Layer 9 of a small transformer language model trained on English Wikipedia (15 layers, counted from 0, width 128).
A neuron adds its activation times its output weights to the MLP's output. To switch it off is to set its activation to zero at one token and run the rest of the model.

Output weights of the MLP neurons that the questions are about. A number n stands for n times 0.0038.
n5: -21 10 -21 7 -26 47 14 36 9 20 1 36 -37 4 0 -59 -11 -35 26 -13 -52 -17 33 -2 -16 -9 8 -12 23 28 22 -1 1 -2 33 -34 -30 -41 25 14 -10 -36 -24 11 -1 14 5 -47 3 -14 18 19 2 -27 71 23 32 52 19 -15 -36 -44 15 1 13 -22 -39 -40 -6 34 13 -30 12 20 -48 -29 -17 21 -18 22 40 0 46 -7 49 -3 31 -21 -36 3 45 14 -15 11 18 -19 16 1 25 -6 9 -21 20 -1 -7 25 -43 -11 -6 22 -4 -1 -21 -7 32 -72 24 -12 0 11 3 -21 24 -9 -15 11 -3 13
n23: -22 -17 -29 1 2 12 -44 -9 15 12 -4 -46 1 -55 -42 17 33 21 -16 -38 30 -63 15 -44 11 -10 -40 -11 3 -45 -14 -6 -24 -32 14 7 -45 26 2 15 9 21 -17 25 -31 10 14 -25 -23 -18 95 -5 -29 7 -84 2 40 30 -22 29 -42 15 -17 -14 -22 49 6 34 8 10 8 -64 48 -17 -38 3 7 -81 -17 15 10 17 4 -4 -18 -51 -21 -9 -6 9 0 2 -1 30 1 3 10 -20 32 0 3 -62 1 33 17 2 -6 -36 -1 -3 27 -9 2 30 -28 -17 45 -34 -25 4 -5 -26 -5 -9 5 -14 1 -34
n50: 33 -28 -5 5 -30 45 5 -29 3 90 -22 -19 8 -20 70 -10 5 -15 0 -3 18 18 -9 -19 -10 53 -43 7 23 -10 42 -21 -30 -31 -9 -71 34 -54 53 -10 -21 -3 47 -8 -30 2 -18 -43 -27 -16 -42 -9 23 23 28 12 -11 -27 10 -31 19 -2 37 -8 43 -6 -10 -2 -41 -5 28 -17 7 7 54 8 -11 21 5 -35 -16 -62 24 2 -47 12 3 -12 2 -13 -42 3 -56 23 12 -71 -52 41 13 -8 -5 11 30 25 -26 35 -33 7 6 8 1 -39 -43 26 -21 -13 8 -2 31 4 -22 17 -50 -42 17 4 -44 -2
n103: 20 20 -4 -8 -23 -9 -32 32 -32 36 -12 -1 -3 -31 13 40 9 -37 15 -3 14 22 -4 40 13 -27 -73 59 -5 20 23 -26 -37 -11 -33 -4 1 -20 44 -40 -22 41 3 -7 -65 -5 27 -43 -55 -12 45 -1 -23 -34 -10 25 -9 -28 -8 -20 -10 -4 -7 45 -11 20 -10 8 -35 24 21 5 22 -48 25 22 -54 -52 5 26 -17 -22 -10 16 4 1 2 -18 3 -49 47 -44 14 17 14 21 -4 -71 20 -7 21 -24 18 -10 -6 7 5 -8 33 39 -17 43 35 -8 27 -16 11 -26 12 4 -21 18 -33 31 -5 -19 30 -14
n145: -49 -38 -2 -18 20 14 1 -42 -5 -22 -1 -16 -6 45 15 -10 6 25 -43 -43 4 8 32 19 3 36 -66 26 40 9 -14 -22 3 8 19 39 -33 24 -23 33 3 -31 -12 1 66 36 21 7 -2 16 -35 -8 -55 -13 -89 2 4 23 27 16 41 -46 43 14 5 19 20 10 18 -3 -9 19 -8 15 -2 3 -18 -24 -21 -6 -36 -31 33 -62 0 17 22 22 -20 -6 -6 -48 -7 -50 -26 16 -34 -18 -19 -11 26 8 25 -7 13 -19 19 -19 6 -14 -36 28 8 29 -22 32 1 32 -19 14 37 -1 -2 -30 -5 51 11 34
n146: -48 68 25 37 -28 -4 -26 -33 -11 -22 4 7 -16 -12 6 -10 1 1 -14 -4 44 -9 50 -15 -14 -34 -1 9 -41 14 10 -25 -34 -7 -44 -18 6 -1 -27 30 -8 41 2 1 56 6 4 -15 -35 -34 -17 8 -17 -49 -9 3 21 -67 16 -16 13 3 -24 -32 -11 0 13 30 -23 -5 13 -22 7 20 27 9 5 -18 -12 -24 18 -24 1 31 8 -20 9 11 -6 -3 33 -23 39 -2 -14 -15 -48 -24 -12 32 -8 9 -29 24 -1 -48 15 16 14 -28 16 25 9 -11 -36 4 -6 18 48 -13 13 -12 -62 26 42 25 14 15
n149: -7 11 -28 17 31 8 -14 -7 33 2 3 32 -2 -16 -43 23 -20 18 29 -38 40 -23 1 22 11 -73 2 -19 17 35 -21 -4 -8 -17 19 -17 -12 -22 18 26 1 14 7 46 3 16 16 -2 19 13 -30 -15 -40 33 -40 8 53 -17 -18 -15 6 24 -21 -34 -3 -32 18 12 40 -17 -4 -32 -14 -5 -4 -6 23 18 8 3 -23 -37 -13 -3 26 11 9 -1 3 -32 8 -13 5 9 26 -13 -22 -11 5 -20 17 1 0 -15 -28 -9 -38 -20 -26 5 -4 13 -10 12 -25 -13 31 -29 -10 31 -30 -32 29 -5 29 -25 28 -38
n218: 1 29 -33 2 10 -11 28 9 12 16 11 -11 26 9 8 -11 14 4 36 -20 17 33 2 4 -29 -2 26 1 29 -21 -6 -27 6 41 -16 31 -3 -19 -49 9 18 -12 -18 -26 -7 -52 -20 8 -35 -8 -49 31 67 -11 -8 0 -64 0 3 10 13 12 -4 -33 4 10 -38 -18 -36 -7 -12 5 16 -22 -38 20 35 42 -31 9 -29 24 18 8 28 14 3 30 25 3 -26 20 17 -36 26 14 -5 49 47 35 18 -7 31 10 9 -13 9 -41 -6 -21 23 36 -20 5 35 4 -24 17 -10 -7 6 -10 29 11 -23 36 -13 21
n233: 37 35 38 -17 50 17 9 3 -7 1 6 51 -32 14 -1 40 -3 15 25 -15 -25 32 10 50 -5 1 -17 47 37 12 18 -19 -45 -82 26 28 0 -12 24 47 7 -54 6 38 51 -20 62 13 -23 -15 8 -31 -6 47 4 5 -40 -25 42 18 10 -7 31 -15 28 -2 35 -35 11 -13 -44 23 10 15 10 -16 4 -14 -12 -7 -53 -8 43 8 -45 9 -13 26 -36 -18 23 -10 -37 -12 17 -27 -23 4 16 13 1 35 -21 -36 -21 38 -23 21 35 -8 -12 20 -10 -23 21 2 19 -32 -37 10 30 36 32 32 49 47 8 -26
n240: -59 12 -5 -6 7 1 -39 -2 29 -14 17 -3 6 -21 15 -29 -5 -12 -34 59 -22 18 -1 -36 49 -27 -8 -14 5 -19 -9 -4 -18 36 14 1 -4 -10 21 19 12 4 -70 10 17 -7 8 -44 -23 -21 48 40 1 -70 -20 -23 30 -4 26 17 10 -22 -23 -2 -18 33 26 12 -29 -4 38 20 -1 -22 -33 45 -35 -8 0 0 4 4 -9 -17 20 -33 -10 7 -26 -11 -3 14 0 -11 -12 -2 45 -76 56 33 14 -4 8 27 8 21 -29 -30 -10 14 17 -32 -5 26 26 7 15 5 -27 -3 -32 -41 8 7 34 -52 -16 22
n279: -2 1 -17 -8 -38 5 -14 3 -15 -15 -34 -8 6 -3 -21 8 -15 -4 38 -1 -5 -22 0 -53 17 -22 5 40 42 -37 10 14 29 37 25 -2 -6 -58 15 41 -10 13 -31 -30 39 17 -8 -45 -8 58 15 8 -44 -22 37 -17 34 -9 20 -6 9 -11 11 5 6 1 6 23 54 -43 1 -7 -30 13 23 -15 5 4 -20 0 15 33 -30 -35 74 7 11 -19 -1 25 40 23 12 -6 -21 1 10 -50 -10 20 40 -54 11 -48 30 26 7 47 10 -22 -15 -2 -8 30 33 5 -13 35 19 3 -62 29 -16 -36 26 -16 36 -48
n286: 23 -30 -4 35 -2 -24 -18 -7 -11 14 -42 -15 -12 30 9 20 39 15 -21 7 12 8 0 -22 -1 17 36 -17 8 -4 28 13 13 -25 -28 -9 -22 21 -58 15 20 16 -3 1 3 -38 32 23 4 -23 -20 -7 9 1 2 62 -16 -23 5 14 1 25 -7 -4 -30 -57 20 24 44 -6 3 7 2 1 -11 -9 -27 -38 19 16 -29 -31 -10 -54 -14 35 1 12 -12 44 9 -46 26 9 -27 18 19 34 -7 55 2 31 -38 46 18 -8 -51 6 -20 -18 -5 -17 -30 -31 -43 19 46 23 1 -19 -17 11 -11 -16 3 -20 -11 -14

Each question names a token from some text and the token that comes next. It shows the activations a of the neurons there, in the order above. A number n stands for n times 0.17.

Then comes g, the gradient of the next token's log-probability with respect to the MLP's output, scaled to length 1. A neuron's effect is roughly proportional to its activation times (output weights . g). A number n stands for n times 0.0036.

"a", then "et"
a: -4 -1 1 0 1 0 0 3 -5 0 1 0
g: 7 6 43 -30 -1 17 -14 50 -14 -43 36 17 3 33 17 23 11 -42 59 -45 -11 0 -25 43 -2 5 0 7 2 -33 -15 30 -34 -24 -17 -17 -15 18 28 52 3 -16 9 29 9 -54 21 -14 2 -15 -47 7 2 -4 -23 -13 -17 -33 18 -14 16 -25 38 -8 -24 9 13 -36 -9 22 -21 -9 40 -4 18 40 32 -31 -2 -45 -61 -33 -12 15 -2 -4 41 -4 38 2 6 -30 -3 -13 12 1 29 -6 -11 -35 6 2 58 -17 -16 -29 13 -13 11 -9 -9 31 36 -8 12 -2 55 9 -14 -8 -4 -17 8 0 14 -9 9 13
Which neuron, switched off, raises the next token's probability most? n233

"oy", then "al"
a: 0 -8 0 -1 -1 2 1 -1 -1 0 2 -6
g: -18 -3 10 12 19 -5 4 -5 23 -9 0 -17 7 2 21 21 -36 28 0 44 2 36 7 -75 1 29 -7 15 21 -9 -2 -11 0 -1 -4 8 21 -28 -41 -33 -18 -21 0 29 -22 -20 -45 -14 -21 0 -18 -22 49 -26 -20 50 -14 6 -29 18 -40 1 -53 10 23 10 -9 -40 -16 33 -2 48 -4 -10 -15 55 -42 23 -29 3 -22 -4 -37 -16 -35 -47 10 -11 25 -9 -10 59 1 -54 16 -2 -24 -5 -46 -26 18 1 45 -17 -12 -9 -28 -27 14 12 8 -6 0 -29 40 21 -7 -24 13 -19 30 -15 -4 -4 -10 16 15 -2
Which neuron, switched off, lowers the next token's probability most? n23

" |", then " "
a: -6 -28 0 1 -2 -3 0 -2 -2 -35 1 -4
g: -5 19 31 -3 45 -18 4 8 12 19 -24 22 32 26 8 -23 16 -11 -3 8 -10 -17 -6 -55 -4 8 5 -17 51 3 17 6 -5 -23 1 -44 53 4 4 33 4 -24 -10 -26 10 -20 11 -17 6 -6 12 -1 69 7 21 -22 12 5 8 -1 9 23 37 -2 15 -75 2 9 -35 -47 28 11 40 -26 28 22 14 5 55 -30 -34 42 -18 -14 -11 7 -6 -2 26 22 -14 13 15 -22 -17 26 23 60 -4 28 -69 10 -28 -10 -4 -13 12 53 -5 -22 -12 -22 2 25 16 3 21 12 50 -18 6 8 19 3 3 23 18 2
Which two neurons, each switched off alone, lower its probability most, in order? n23, n240

" pri", then "est"
a: 2 -3 4 22 -3 1 2 -19 0 2 2 1
g: 6 -18 -48 -1 1 18 -35 39 10 -8 -3 -18 20 -30 -51 16 -38 -8 9 25 0 -21 13 -36 3 17 12 20 39 -2 2 -19 24 1 -38 10 19 -48 16 -30 -5 -7 -3 14 4 -26 -8 -3 17 -18 10 -18 -4 -34 -1 -3 34 12 -15 -49 -15 0 -4 -17 -22 -11 40 3 33 -5 -15 8 -5 -4 -44 5 15 -26 -38 2 14 23 -3 -7 13 25 60 -20 44 5 -20 -36 -18 -2 -4 -27 2 -50 -44 3 -24 -13 35 -38 10 -15 -24 -13 -26 22 -44 -34 16 -6 -51 32 29 -18 59 -19 18 -7 -36 -19 -55 -4 -29 -2
Which two neurons, each switched off alone, lower its probability most, in order? n218, n103

" at", then " the"
a: 2 2 1 20 -2 0 2 3 22 -2 0 1
g: -8 -38 -16 42 -8 3 -9 -40 1 -9 23 -5 -8 3 5 4 -19 -18 36 -13 11 -20 -21 -28 -39 7 20 -45 -11 -26 -33 -4 8 -16 16 -35 18 -8 11 58 -5 -1 66 -19 15 14 -37 -12 -35 0 -1 14 42 -14 6 12 39 10 3 3 -3 -15 5 -39 -15 31 -28 18 -50 -21 13 -7 -13 5 20 19 21 45 -8 14 -43 -3 11 -78 -25 -12 -22 -5 -11 37 -9 35 -16 16 -4 16 58 -11 -34 -19 -4 27 -5 17 -33 35 -31 38 1 -25 21 26 7 -27 11 -20 18 -57 33 5 -26 2 5 2 -16 9 -15 -16
Which neuron, switched off, raises the next token's probability most? n103

" H", then "é"
a: -2 0 1 1 1 -1 -2 -1 -1 17 1 -3
g: 0 42 22 78 8 -24 -63 -5 -44 -13 22 -39 -4 -18 1 23 25 -32 42 35 13 -51 -44 24 -13 9 -21 -23 -28 -22 8 -8 -20 42 -19 9 -34 -6 -26 -22 14 51 22 22 -12 22 62 -6 10 -6 25 14 -30 5 -22 -48 5 -8 29 -16 16 -32 -5 -8 -14 -23 10 25 4 -4 1 -29 11 20 9 0 43 -2 10 -3 4 35 9 -13 -22 -7 -17 11 -21 12 16 -27 6 4 0 7 29 22 -31 33 -6 8 -31 -46 21 26 -13 -28 11 -1 28 -21 36 -6 25 -15 -30 10 25 29 -18 -22 39 -7 16 -1 -9 -5
Which neuron, switched off, lowers the next token's probability most? n240

"ier", then " and"
a: 0 0 1 -1 -3 -35 -1 5 1 3 3 -1
g: -13 15 -56 -44 8 35 24 24 33 44 22 20 -23 -3 -9 -14 20 -23 -24 1 -57 4 -6 6 9 -19 -33 16 19 -59 -19 27 -1 34 13 -12 -25 -5 -5 17 4 -31 -15 -7 0 28 33 1 7 -9 -2 0 -38 -29 9 -42 8 35 -5 -10 -14 -3 -12 1 -15 -45 -9 -69 11 -12 -26 -30 8 -1 -12 17 -18 -5 -32 24 -25 52 36 33 -6 35 7 6 44 5 29 -35 -58 -3 39 29 30 47 31 -27 10 9 -22 -3 -8 23 5 4 -21 6 -13 -18 14 -33 -31 17 -24 13 31 13 0 -16 4 -7 13 32 14 1
Which neuron, switched off, lowers the next token's probability most? n146

" ", then " |"
a: 2 3 2 5 0 -3 2 0 1 0 0 -5
g: 27 37 -12 22 -44 -12 39 -10 20 19 -1 4 9 -1 -14 29 -56 19 -5 13 -10 47 -34 30 65 -4 -26 40 5 -9 4 -29 -20 8 -7 38 -35 -17 25 -12 -17 0 15 6 -22 -36 0 14 31 -36 -5 -1 -7 45 15 14 -25 28 28 2 14 -18 2 -46 14 -32 -2 8 2 4 -17 39 -46 -8 -50 4 10 -53 2 -23 -52 -41 10 58 -13 -2 27 -4 30 18 -3 -5 -14 0 10 21 -3 -21 29 1 -14 -10 43 -26 15 4 -19 4 -10 26 -2 -1 30 -2 -3 4 9 10 -1 -9 1 18 -46 -8 -29 -28 25 61
Which neuron, switched off, lowers the next token's probability most? n103